Layer 8 of a small transformer language model trained on English Wikipedia (12 layers, counted from 0, width 128).
Take only the direct path to the model's output, skipping the later layers: a vector added to the residual stream pushes a token's score in proportion to its dot product with that token's output vector.

Output vectors of the tokens that the questions are about. A number n stands for (n - 500) times 0.0034.
"00": 404 510 714 510 330 474 420 516 582 509 281 445 547 479 555 528 430 720 297 503 431 558 514 380 390 442 514 479 550 455 611 546 522 444 565 653 545 545 447 485 543 279 445 668 647 500 415 865 449 678 572 482 681 449 577 562 326 420 393 425 391 479 725 449 661 622 691 410 556 503 527 720 370 460 638 439 637 306 372 479 445 445 244 384 617 430 422 567 301 424 426 425 287 545 599 691 564 636 471 545 381 559 459 462 559 680 545 543 446 599 488 421 425 500 610 496 626 510 461 644 537 510 503 562 632 570 690 491
"+": 613 678 548 356 484 409 231 491 618 553 653 549 443 674 509 551 561 437 566 491 557 396 507 621 419 384 659 738 496 601 544 551 481 500 396 486 480 490 575 522 585 497 476 439 355 566 368 800 533 557 584 316 440 454 369 435 481 387 689 549 551 489 527 478 325 594 583 421 399 528 432 544 628 596 326 630 544 591 389 609 459 480 729 481 375 485 481 391 670 606 603 468 429 296 585 577 550 607 404 382 414 402 426 621 689 526 445 294 638 466 584 614 553 440 645 565 432 523 633 452 295 393 632 573 625 598 313 462
"ov": 442 867 356 660 375 567 304 383 533 538 603 770 566 405 500 580 508 322 586 395 312 425 565 390 609 618 541 512 345 521 561 517 424 496 638 481 537 535 311 348 516 489 657 594 438 500 605 500 365 488 81 675 166 633 653 362 436 582 569 530 571 500 425 572 592 627 556 608 590 668 459 581 532 159 334 623 435 473 661 435 562 658 511 742 528 426 658 548 392 637 307 550 543 490 611 418 711 410 765 374 356 482 590 651 406 567 446 534 678 736 580 588 477 512 562 448 555 350 493 687 587 364 512 546 559 543 496 466
"ant": 294 370 620 563 492 486 350 583 412 435 591 823 457 230 403 720 509 599 610 579 669 538 453 454 545 558 580 385 563 505 688 535 536 409 272 496 356 461 300 302 286 642 489 354 638 505 637 419 540 347 595 317 441 696 703 292 424 463 647 451 355 396 631 653 513 485 809 504 831 597 329 519 279 517 395 608 431 394 445 658 401 635 551 432 240 607 709 576 462 611 608 500 461 489 691 578 565 713 634 480 728 226 667 347 399 650 368 580 316 388 460 357 590 636 642 780 739 216 436 637 504 582 568 560 562 487 576 450
"om": 630 465 500 419 569 611 431 511 475 366 340 711 632 358 297 445 390 627 390 698 522 676 515 483 511 497 653 492 509 517 563 438 590 485 548 484 395 461 573 370 494 239 745 557 397 500 283 511 470 496 447 736 273 604 648 328 493 684 719 319 300 540 309 543 473 575 224 438 675 475 321 736 454 412 450 640 711 287 451 553 473 484 504 525 581 500 653 367 449 500 470 508 391 443 602 384 639 583 335 278 447 555 504 528 441 302 450 592 548 742 447 401 271 407 524 393 679 407 483 356 621 489 523 515 634 374 644 480
"?": 625 370 614 694 666 399 481 507 670 389 573 524 461 636 406 510 533 389 483 578 456 537 546 621 524 676 327 383 582 531 444 449 394 603 515 637 293 629 475 434 414 480 531 531 473 665 528 656 475 406 612 448 610 530 684 506 563 599 381 453 624 734 274 357 486 408 599 591 673 577 573 513 409 681 487 527 611 506 584 287 538 294 618 660 346 544 490 541 905 456 684 373 540 487 578 586 541 532 534 640 562 622 348 438 464 547 711 513 356 417 516 612 431 402 529 699 385 424 375 380 434 388 429 586 382 562 233 636
"v": 621 626 539 707 428 537 507 427 612 608 558 546 625 642 537 534 482 548 459 551 566 586 497 312 676 500 503 546 450 399 491 478 516 563 594 561 494 451 553 338 377 494 653 404 707 586 668 505 500 486 511 335 107 417 387 265 493 621 520 578 659 467 398 342 562 448 517 579 280 474 523 585 490 394 565 584 430 594 466 311 583 518 427 442 747 586 654 454 535 393 500 638 762 600 551 521 669 615 382 629 572 431 701 509 331 476 471 580 671 609 572 704 462 427 574 603 611 621 542 613 646 529 503 521 654 384 525 350
"E": 622 387 248 429 485 601 574 700 469 597 494 470 462 480 640 506 530 558 508 340 319 544 513 509 282 378 562 539 679 646 423 454 512 308 349 540 607 390 454 525 473 391 783 547 431 388 459 645 438 467 510 519 620 431 379 529 622 459 659 514 533 597 432 527 624 617 386 375 474 461 547 663 418 583 542 545 554 421 497 592 608 557 630 461 344 696 677 349 429 367 544 573 442 523 519 445 399 367 634 572 583 311 399 512 464 637 387 509 388 639 371 332 430 456 529 583 376 637 587 512 487 603 736 564 460 477 624 554
" M": 635 539 406 673 484 566 590 495 589 394 473 530 587 364 511 418 305 423 550 406 453 571 418 581 464 484 574 582 510 392 459 542 366 532 445 537 551 500 438 587 486 540 473 546 359 679 419 504 380 416 259 477 382 597 500 396 350 427 433 495 477 500 424 510 571 400 400 502 383 417 679 522 504 466 559 500 551 468 493 585 566 395 457 490 558 350 482 505 221 480 346 640 511 498 666 642 417 393 612 582 562 429 556 427 396 481 416 500 333 505 312 450 426 500 554 381 520 457 447 616 665 657 388 478 468 382 440 485
")": 517 640 496 492 450 450 473 619 538 709 431 459 535 589 425 621 469 565 569 728 562 619 560 670 537 644 141 771 500 278 607 555 464 303 482 685 573 517 505 595 342 484 537 640 528 641 569 563 524 540 372 615 607 448 612 360 547 491 390 527 708 504 408 427 504 523 155 566 605 377 328 599 359 458 593 597 788 661 480 345 369 529 779 897 273 426 426 519 664 485 485 387 540 660 603 627 591 395 658 573 624 463 621 761 588 220 773 400 407 653 840 397 416 514 291 437 539 311 367 492 428 311 707 535 415 642 369 462
"ie": 566 575 411 665 515 497 315 475 719 493 718 772 598 492 552 742 696 356 553 394 250 610 516 364 493 507 491 548 382 475 413 479 445 462 410 555 397 469 607 376 484 679 739 452 321 398 578 449 310 567 849 450 468 529 507 710 595 276 570 592 408 476 504 536 643 517 272 490 689 673 557 551 679 743 518 565 524 438 532 213 507 599 629 704 482 628 348 382 530 521 389 322 559 445 643 417 323 479 504 573 355 578 457 624 278 687 634 403 706 464 473 489 670 558 517 544 381 659 599 351 546 441 547 555 360 839 528 656
"ast": 438 496 427 381 583 579 368 508 351 500 382 752 229 530 219 605 530 417 318 515 412 487 317 619 602 288 422 658 642 563 672 672 407 464 531 350 507 496 485 546 486 393 398 413 509 391 437 494 749 369 579 525 329 244 504 593 512 744 398 525 470 425 592 539 757 448 715 790 445 547 314 547 481 636 481 613 544 397 730 616 319 461 592 492 489 448 401 363 597 507 629 843 411 540 393 420 539 650 571 519 590 247 519 288 377 525 411 437 730 639 332 615 661 702 786 655 519 613 340 394 345 421 479 567 858 572 361 478
"end": 365 581 706 368 568 483 357 485 608 585 355 602 575 689 342 697 553 628 487 650 390 506 575 728 609 355 574 410 461 647 438 500 522 519 418 367 525 617 590 448 395 621 529 368 721 570 481 454 497 224 454 347 370 519 452 336 729 508 396 483 463 586 540 295 635 323 462 260 274 628 554 479 452 324 724 686 376 616 453 357 624 439 229 545 555 441 511 415 393 521 407 401 359 328 563 379 621 557 479 500 687 496 581 428 731 528 640 412 460 330 362 796 356 571 578 652 500 705 409 874 453 447 488 556 664 451 342 617
"q": 545 624 565 736 504 457 465 445 773 580 408 430 336 749 367 487 443 247 491 708 671 614 667 384 282 450 693 755 726 504 475 289 458 482 577 643 575 579 478 415 482 241 532 328 607 509 322 603 569 666 527 611 510 441 564 410 696 433 385 299 492 532 565 465 537 609 589 579 556 475 561 549 573 539 528 746 556 523 305 692 579 408 507 542 595 630 362 338 459 493 452 468 707 448 438 624 426 607 512 344 490 652 476 429 341 364 555 464 642 514 509 447 718 539 553 561 557 655 539 527 339 507 718 597 477 496 686 569
"ol": 683 574 674 439 552 548 438 450 393 682 348 681 582 492 302 510 654 522 509 442 441 638 576 516 238 602 565 313 686 591 419 503 575 581 397 558 523 474 456 484 618 540 635 688 668 400 235 441 531 511 492 597 530 561 327 539 539 547 536 372 201 487 291 312 584 506 489 500 360 414 496 542 566 623 668 629 707 529 606 595 575 543 406 336 523 624 462 425 358 419 503 540 396 278 366 363 602 592 614 667 373 462 260 636 444 430 558 367 344 646 601 507 672 512 744 613 516 695 382 530 396 337 515 507 536 661 450 513
"ation": 573 614 433 396 442 470 402 600 317 352 597 744 649 620 211 471 624 439 510 465 407 425 492 424 614 545 683 450 373 531 573 522 700 465 493 561 493 410 510 209 487 352 505 507 655 455 503 488 531 635 704 417 526 609 368 637 390 461 467 676 529 343 322 545 496 393 709 517 394 390 539 617 457 388 719 816 715 329 452 608 743 634 504 583 189 30 646 693 531 582 611 544 549 500 508 680 561 616 340 579 756 389 593 592 496 384 470 636 704 287 589 304 317 585 568 696 486 414 507 533 452 439 452 565 301 574 412 332
"al": 373 385 717 503 379 544 366 529 531 560 519 590 628 774 383 685 504 468 562 742 608 754 581 443 266 280 549 424 337 477 526 516 626 356 388 405 366 479 340 422 664 503 718 500 595 442 475 417 659 363 668 530 361 526 509 506 666 534 526 336 511 442 343 623 444 484 660 623 590 447 473 512 559 551 477 682 673 441 471 482 509 464 542 381 546 616 315 525 528 321 408 550 421 357 563 357 537 615 367 632 571 507 582 610 514 426 658 431 392 306 615 378 473 261 614 544 500 435 382 578 584 453 539 493 579 558 603 296
"/": 459 374 626 375 448 705 397 522 537 410 578 577 415 493 460 339 503 307 532 621 513 514 433 521 372 402 511 656 516 496 503 631 582 725 581 709 464 469 464 626 550 329 508 615 460 445 355 658 513 428 589 512 457 557 599 364 629 489 492 500 593 622 441 620 376 509 523 506 309 577 552 547 388 318 750 431 587 464 497 574 539 644 705 412 568 519 577 761 553 698 561 489 586 607 564 585 268 394 511 446 632 410 472 488 545 329 503 437 359 425 570 545 418 468 389 660 764 569 577 676 493 481 601 514 551 417 271 548

Each question shows what one neuron of this layer's MLP adds at an activation of 1. A number n stands for (n - 500) times 0.0043.

n201: 527 551 495 448 502 484 416 511 484 590 571 525 418 486 549 634 549 523 526 415 498 547 586 536 594 445 541 505 498 552 507 512 431 504 505 423 474 531 438 488 538 422 455 512 487 445 490 468 478 274 456 479 441 448 485 401 544 591 414 475 509 467 550 549 602 509 433 464 455 557 410 485 425 441 577 574 455 522 476 563 607 518 521 484 487 467 465 530 465 362 535 508 521 431 539 440 489 556 407 551 545 452 526 458 471 552 516 479 601 615 515 614 422 502 536 498 548 440 486 523 525 441 514 514 456 558 437 515
Which three tokens does it push up most, strongest first? "end", "ast", "ov"

n186: 608 417 450 581 440 479 568 486 513 495 451 517 497 557 515 515 398 520 490 513 452 563 461 550 489 498 469 513 474 575 464 355 552 382 481 476 489 545 404 594 560 507 570 503 454 567 555 717 537 500 476 545 488 521 508 573 525 443 441 551 490 532 420 471 508 505 512 490 553 445 469 490 544 433 538 440 442 510 488 502 479 489 407 504 548 482 472 436 509 545 500 521 543 451 462 550 424 523 508 434 460 515 436 442 439 478 577 407 470 530 539 668 556 519 420 510 528 517 557 409 435 456 545 711 604 487 467 518
Pushed up most: "q"

n1: 486 528 473 475 538 445 377 503 568 540 452 553 512 488 514 528 485 517 512 545 463 448 409 456 511 469 566 593 497 582 501 491 535 513 439 457 469 548 489 523 429 453 452 511 575 563 516 580 521 467 460 503 438 549 539 522 528 558 513 453 499 492 564 489 546 539 542 534 585 455 461 507 504 542 487 550 487 529 444 503 513 512 505 515 531 440 508 553 538 527 544 491 529 397 532 504 494 541 600 378 436 483 503 472 544 557 489 493 557 432 536 584 505 468 477 560 475 529 570 490 382 546 598 576 601 536 501 492
Pushed up most: "+"

n348: 472 508 453 463 459 517 482 516 525 440 541 565 500 547 504 419 477 641 546 524 548 559 455 668 504 592 717 407 480 444 498 536 581 512 561 502 478 544 590 533 581 496 496 573 630 451 487 487 530 531 519 486 399 561 445 483 412 561 454 517 447 390 449 507 504 447 422 422 555 467 447 644 583 492 555 522 500 489 461 493 506 423 455 448 452 577 490 325 374 687 527 513 596 464 524 476 430 592 487 402 480 401 630 510 441 533 541 471 394 516 481 500 516 457 437 433 452 473 561 506 514 523 490 561 475 455 582 462
Pushed up most: "om"

n452: 535 358 429 472 462 450 538 474 489 532 561 462 474 529 558 546 519 455 516 520 468 488 531 480 594 481 400 551 542 428 514 562 559 507 456 469 394 481 574 564 493 602 446 543 393 493 599 463 443 483 548 495 570 596 486 415 500 552 476 483 540 479 507 397 549 453 459 498 605 363 465 490 458 392 456 563 512 481 466 581 536 477 480 370 497 463 588 525 584 467 505 534 531 548 593 544 452 641 452 482 588 424 540 537 448 476 468 529 561 438 473 444 554 486 533 438 509 535 393 635 509 514 447 509 491 460 508 465
Pushed up most: "ant"

n81: 558 427 437 491 590 444 542 573 572 565 484 441 577 542 474 644 426 477 554 419 446 521 502 434 498 532 406 454 384 489 513 391 485 663 514 493 525 514 515 564 539 513 511 487 495 483 572 491 431 532 495 490 492 485 430 583 500 463 449 435 585 504 544 481 531 552 526 513 485 448 530 542 544 550 466 545 557 480 497 426 569 567 570 402 541 560 497 590 534 581 432 517 552 502 572 420 596 465 487 492 514 607 606 472 464 543 534 542 448 562 418 465 503 460 556 476 464 446 493 505 496 549 476 550 393 574 531 492
Pushed up most: "ie"

n210: 403 472 561 500 433 497 473 438 490 558 398 432 457 398 445 601 668 556 489 537 576 466 448 506 525 394 516 514 539 517 528 434 480 485 550 517 434 557 532 379 514 475 566 460 604 443 462 489 511 605 565 528 480 424 495 541 621 537 521 472 436 517 495 467 546 533 520 431 524 544 551 523 464 488 536 535 524 509 522 558 479 577 445 573 503 517 541 561 471 492 482 446 508 478 461 526 556 606 433 488 492 520 505 542 471 627 542 442 487 518 494 489 546 516 533 547 488 492 547 465 595 462 538 312 519 539 541 503
Pushed down most: " M"

n299: 465 494 491 441 520 389 448 406 537 444 511 522 488 507 455 453 544 565 524 486 486 487 437 490 551 413 589 506 513 555 470 648 472 442 505 484 511 555 551 507 446 458 511 476 518 563 484 570 482 523 569 488 406 525 492 593 492 593 489 534 525 515 535 520 415 491 540 469 495 475 559 486 460 505 458 514 519 463 515 505 484 568 517 517 592 380 539 526 424 559 661 448 520 555 476 498 539 462 510 441 482 455 593 458 488 521 433 529 570 381 414 440 562 507 528 555 435 597 624 553 408 511 482 546 525 464 381 439
Pushed up most: "ation"

n389: 524 542 461 610 397 529 576 467 560 443 479 418 601 508 480 430 512 534 531 551 460 500 481 519 461 653 567 543 357 374 470 546 437 579 441 537 520 595 512 440 468 582 510 502 461 521 531 545 482 443 457 432 545 497 505 454 497 509 528 510 457 512 517 451 428 493 529 495 470 411 530 500 527 530 476 495 575 584 462 475 538 533 495 438 538 536 466 554 424 611 493 579 456 510 461 530 438 446 442 479 361 489 524 469 528 520 517 514 498 426 481 423 543 565 381 527 566 554 551 570 442 525 345 448 495 562 465 485
Pushed up most: " M"

n325: 517 473 516 487 545 452 467 492 506 517 493 501 455 482 502 557 505 541 527 476 517 506 493 527 535 482 543 536 483 562 571 527 492 509 513 486 472 540 557 532 516 520 524 479 470 489 483 572 470 519 533 525 527 475 417 513 549 553 537 488 462 544 428 524 580 521 521 464 480 493 540 510 551 531 478 577 536 417 454 501 483 508 455 509 448 495 478 491 514 470 559 447 532 495 520 489 551 545 454 525 439 529 513 476 497 499 477 492 504 523 517 485 535 492 586 564 402 518 547 491 498 533 525 736 438 464 456 506
Pushed up most: "+"

n0: 563 547 485 437 568 487 403 420 461 586 509 423 571 597 507 505 459 511 516 496 474 498 398 468 397 472 556 442 502 427 498 457 392 739 606 485 611 410 444 599 464 534 509 356 550 476 525 472 551 495 595 432 583 540 386 460 510 544 381 378 476 465 524 506 428 471 520 511 486 573 436 455 536 420 491 474 653 483 521 569 485 598 614 383 514 547 602 502 566 593 418 444 477 321 451 465 754 498 444 641 339 461 465 652 450 348 487 504 425 531 469 425 521 526 655 486 586 456 335 543 431 466 462 569 486 592 530 372
Pushed up most: "ol"

n484: 567 495 505 485 457 524 506 562 512 408 485 449 508 535 433 494 568 577 500 491 485 508 533 491 523 519 476 505 511 582 511 527 474 508 510 514 468 542 389 452 484 370 535 490 533 449 402 518 533 400 510 523 588 482 486 478 461 483 482 500 450 535 500 506 529 475 493 589 502 502 449 531 557 515 444 485 541 527 494 409 623 358 503 441 479 363 462 546 417 364 577 530 507 408 419 484 466 445 472 502 483 486 432 588 488 386 509 432 402 493 544 477 464 417 481 508 483 469 350 421 526 468 472 473 593 548 435 484
Pushed up most: "ol"

n165: 557 602 507 504 525 498 470 489 448 519 469 416 475 415 508 441 597 509 421 508 463 542 461 471 516 458 489 556 663 525 630 544 485 436 513 549 508 478 534 476 567 592 476 523 532 553 497 602 535 513 555 512 475 601 537 509 436 503 523 406 463 573 482 600 393 493 434 462 539 516 507 605 518 432 589 469 575 515 585 506 597 503 569 443 471 484 527 544 531 540 537 544 586 502 465 545 497 507 476 524 468 462 500 614 466 366 438 511 575 573 549 502 564 416 500 420 473 485 463 503 483 469 505 503 528 568 513 497
Pushed down most: "end"

n428: 452 437 577 443 477 470 520 494 515 508 494 464 419 469 495 494 551 558 512 576 528 490 450 465 487 507 523 480 459 553 597 552 530 525 467 355 538 483 524 577 549 508 476 568 400 534 526 549 497 508 464 611 586 591 602 529 587 468 489 479 523 501 536 526 423 471 588 467 482 451 550 539 355 458 481 544 465 646 568 435 628 472 556 487 505 552 522 498 528 500 490 436 498 556 593 457 406 503 434 550 510 459 446 476 483 387 437 418 446 470 585 511 520 507 537 440 438 600 505 505 478 495 442 500 552 470 552 454
Pushed up most: "/"

n445: 487 524 610 544 481 421 436 556 569 473 631 427 489 653 483 452 466 457 514 516 500 515 523 440 477 502 534 561 489 550 630 550 466 512 538 612 456 441 591 588 531 544 526 533 444 616 463 550 465 417 519 453 464 509 542 441 525 611 529 547 595 537 404 525 354 531 508 488 620 442 545 550 506 663 544 430 513 422 493 486 576 463 461 494 383 545 520 560 662 445 503 557 511 454 516 504 500 537 547 462 553 545 466 569 580 533 448 464 483 550 502 462 575 500 406 618 490 371 509 538 404 559 439 488 537 524 514 569
Which two tokens does it push up most, strongest first? "?", "+"

n418: 583 474 581 515 545 560 584 459 496 495 511 422 509 513 576 553 401 560 412 466 431 563 465 489 440 563 488 521 544 530 480 553 532 469 520 427 536 413 490 477 466 541 507 530 504 460 513 478 509 470 497 512 532 576 444 359 507 463 472 498 619 486 451 372 389 470 567 519 476 454 528 486 462 596 487 432 539 577 465 540 559 461 502 355 561 536 513 422 604 459 584 498 473 505 502 578 446 458 479 524 543 464 514 559 542 475 474 526 509 632 463 507 558 413 402 476 548 527 449 540 396 475 389 525 495 491 526 524
Pushed up most: "v"

n356: 490 507 462 483 508 631 534 545 566 454 530 398 415 554 524 531 433 490 549 478 481 542 505 439 530 466 491 485 615 475 500 550 357 527 496 515 450 388 404 467 372 469 428 527 403 634 457 490 456 489 533 505 575 547 451 421 565 502 553 448 465 513 519 491 561 486 535 552 524 472 518 385 484 565 422 446 510 412 536 576 510 591 537 525 585 584 510 556 599 445 505 565 405 392 525 535 543 618 542 512 472 410 525 551 557 429 539 545 421 473 470 481 551 538 495 605 547 413 433 484 526 466 542 520 547 466 502 461
Pushed up most: "ant"

n448: 493 448 475 548 539 475 532 479 504 495 497 473 400 486 495 483 500 540 487 497 468 506 507 559 525 554 516 625 524 507 495 459 488 585 547 445 577 467 502 535 473 425 417 532 506 529 471 529 531 510 418 568 560 645 485 521 514 538 512 554 493 496 449 439 510 531 443 556 394 465 453 444 526 374 507 600 537 537 488 436 576 558 541 496 497 460 569 466 497 626 438 492 392 466 405 426 479 377 597 387 458 490 358 559 551 348 433 457 417 489 498 479 640 453 573 458 488 519 442 498 438 597 530 466 453 495 528 450
Pushed up most: "ol"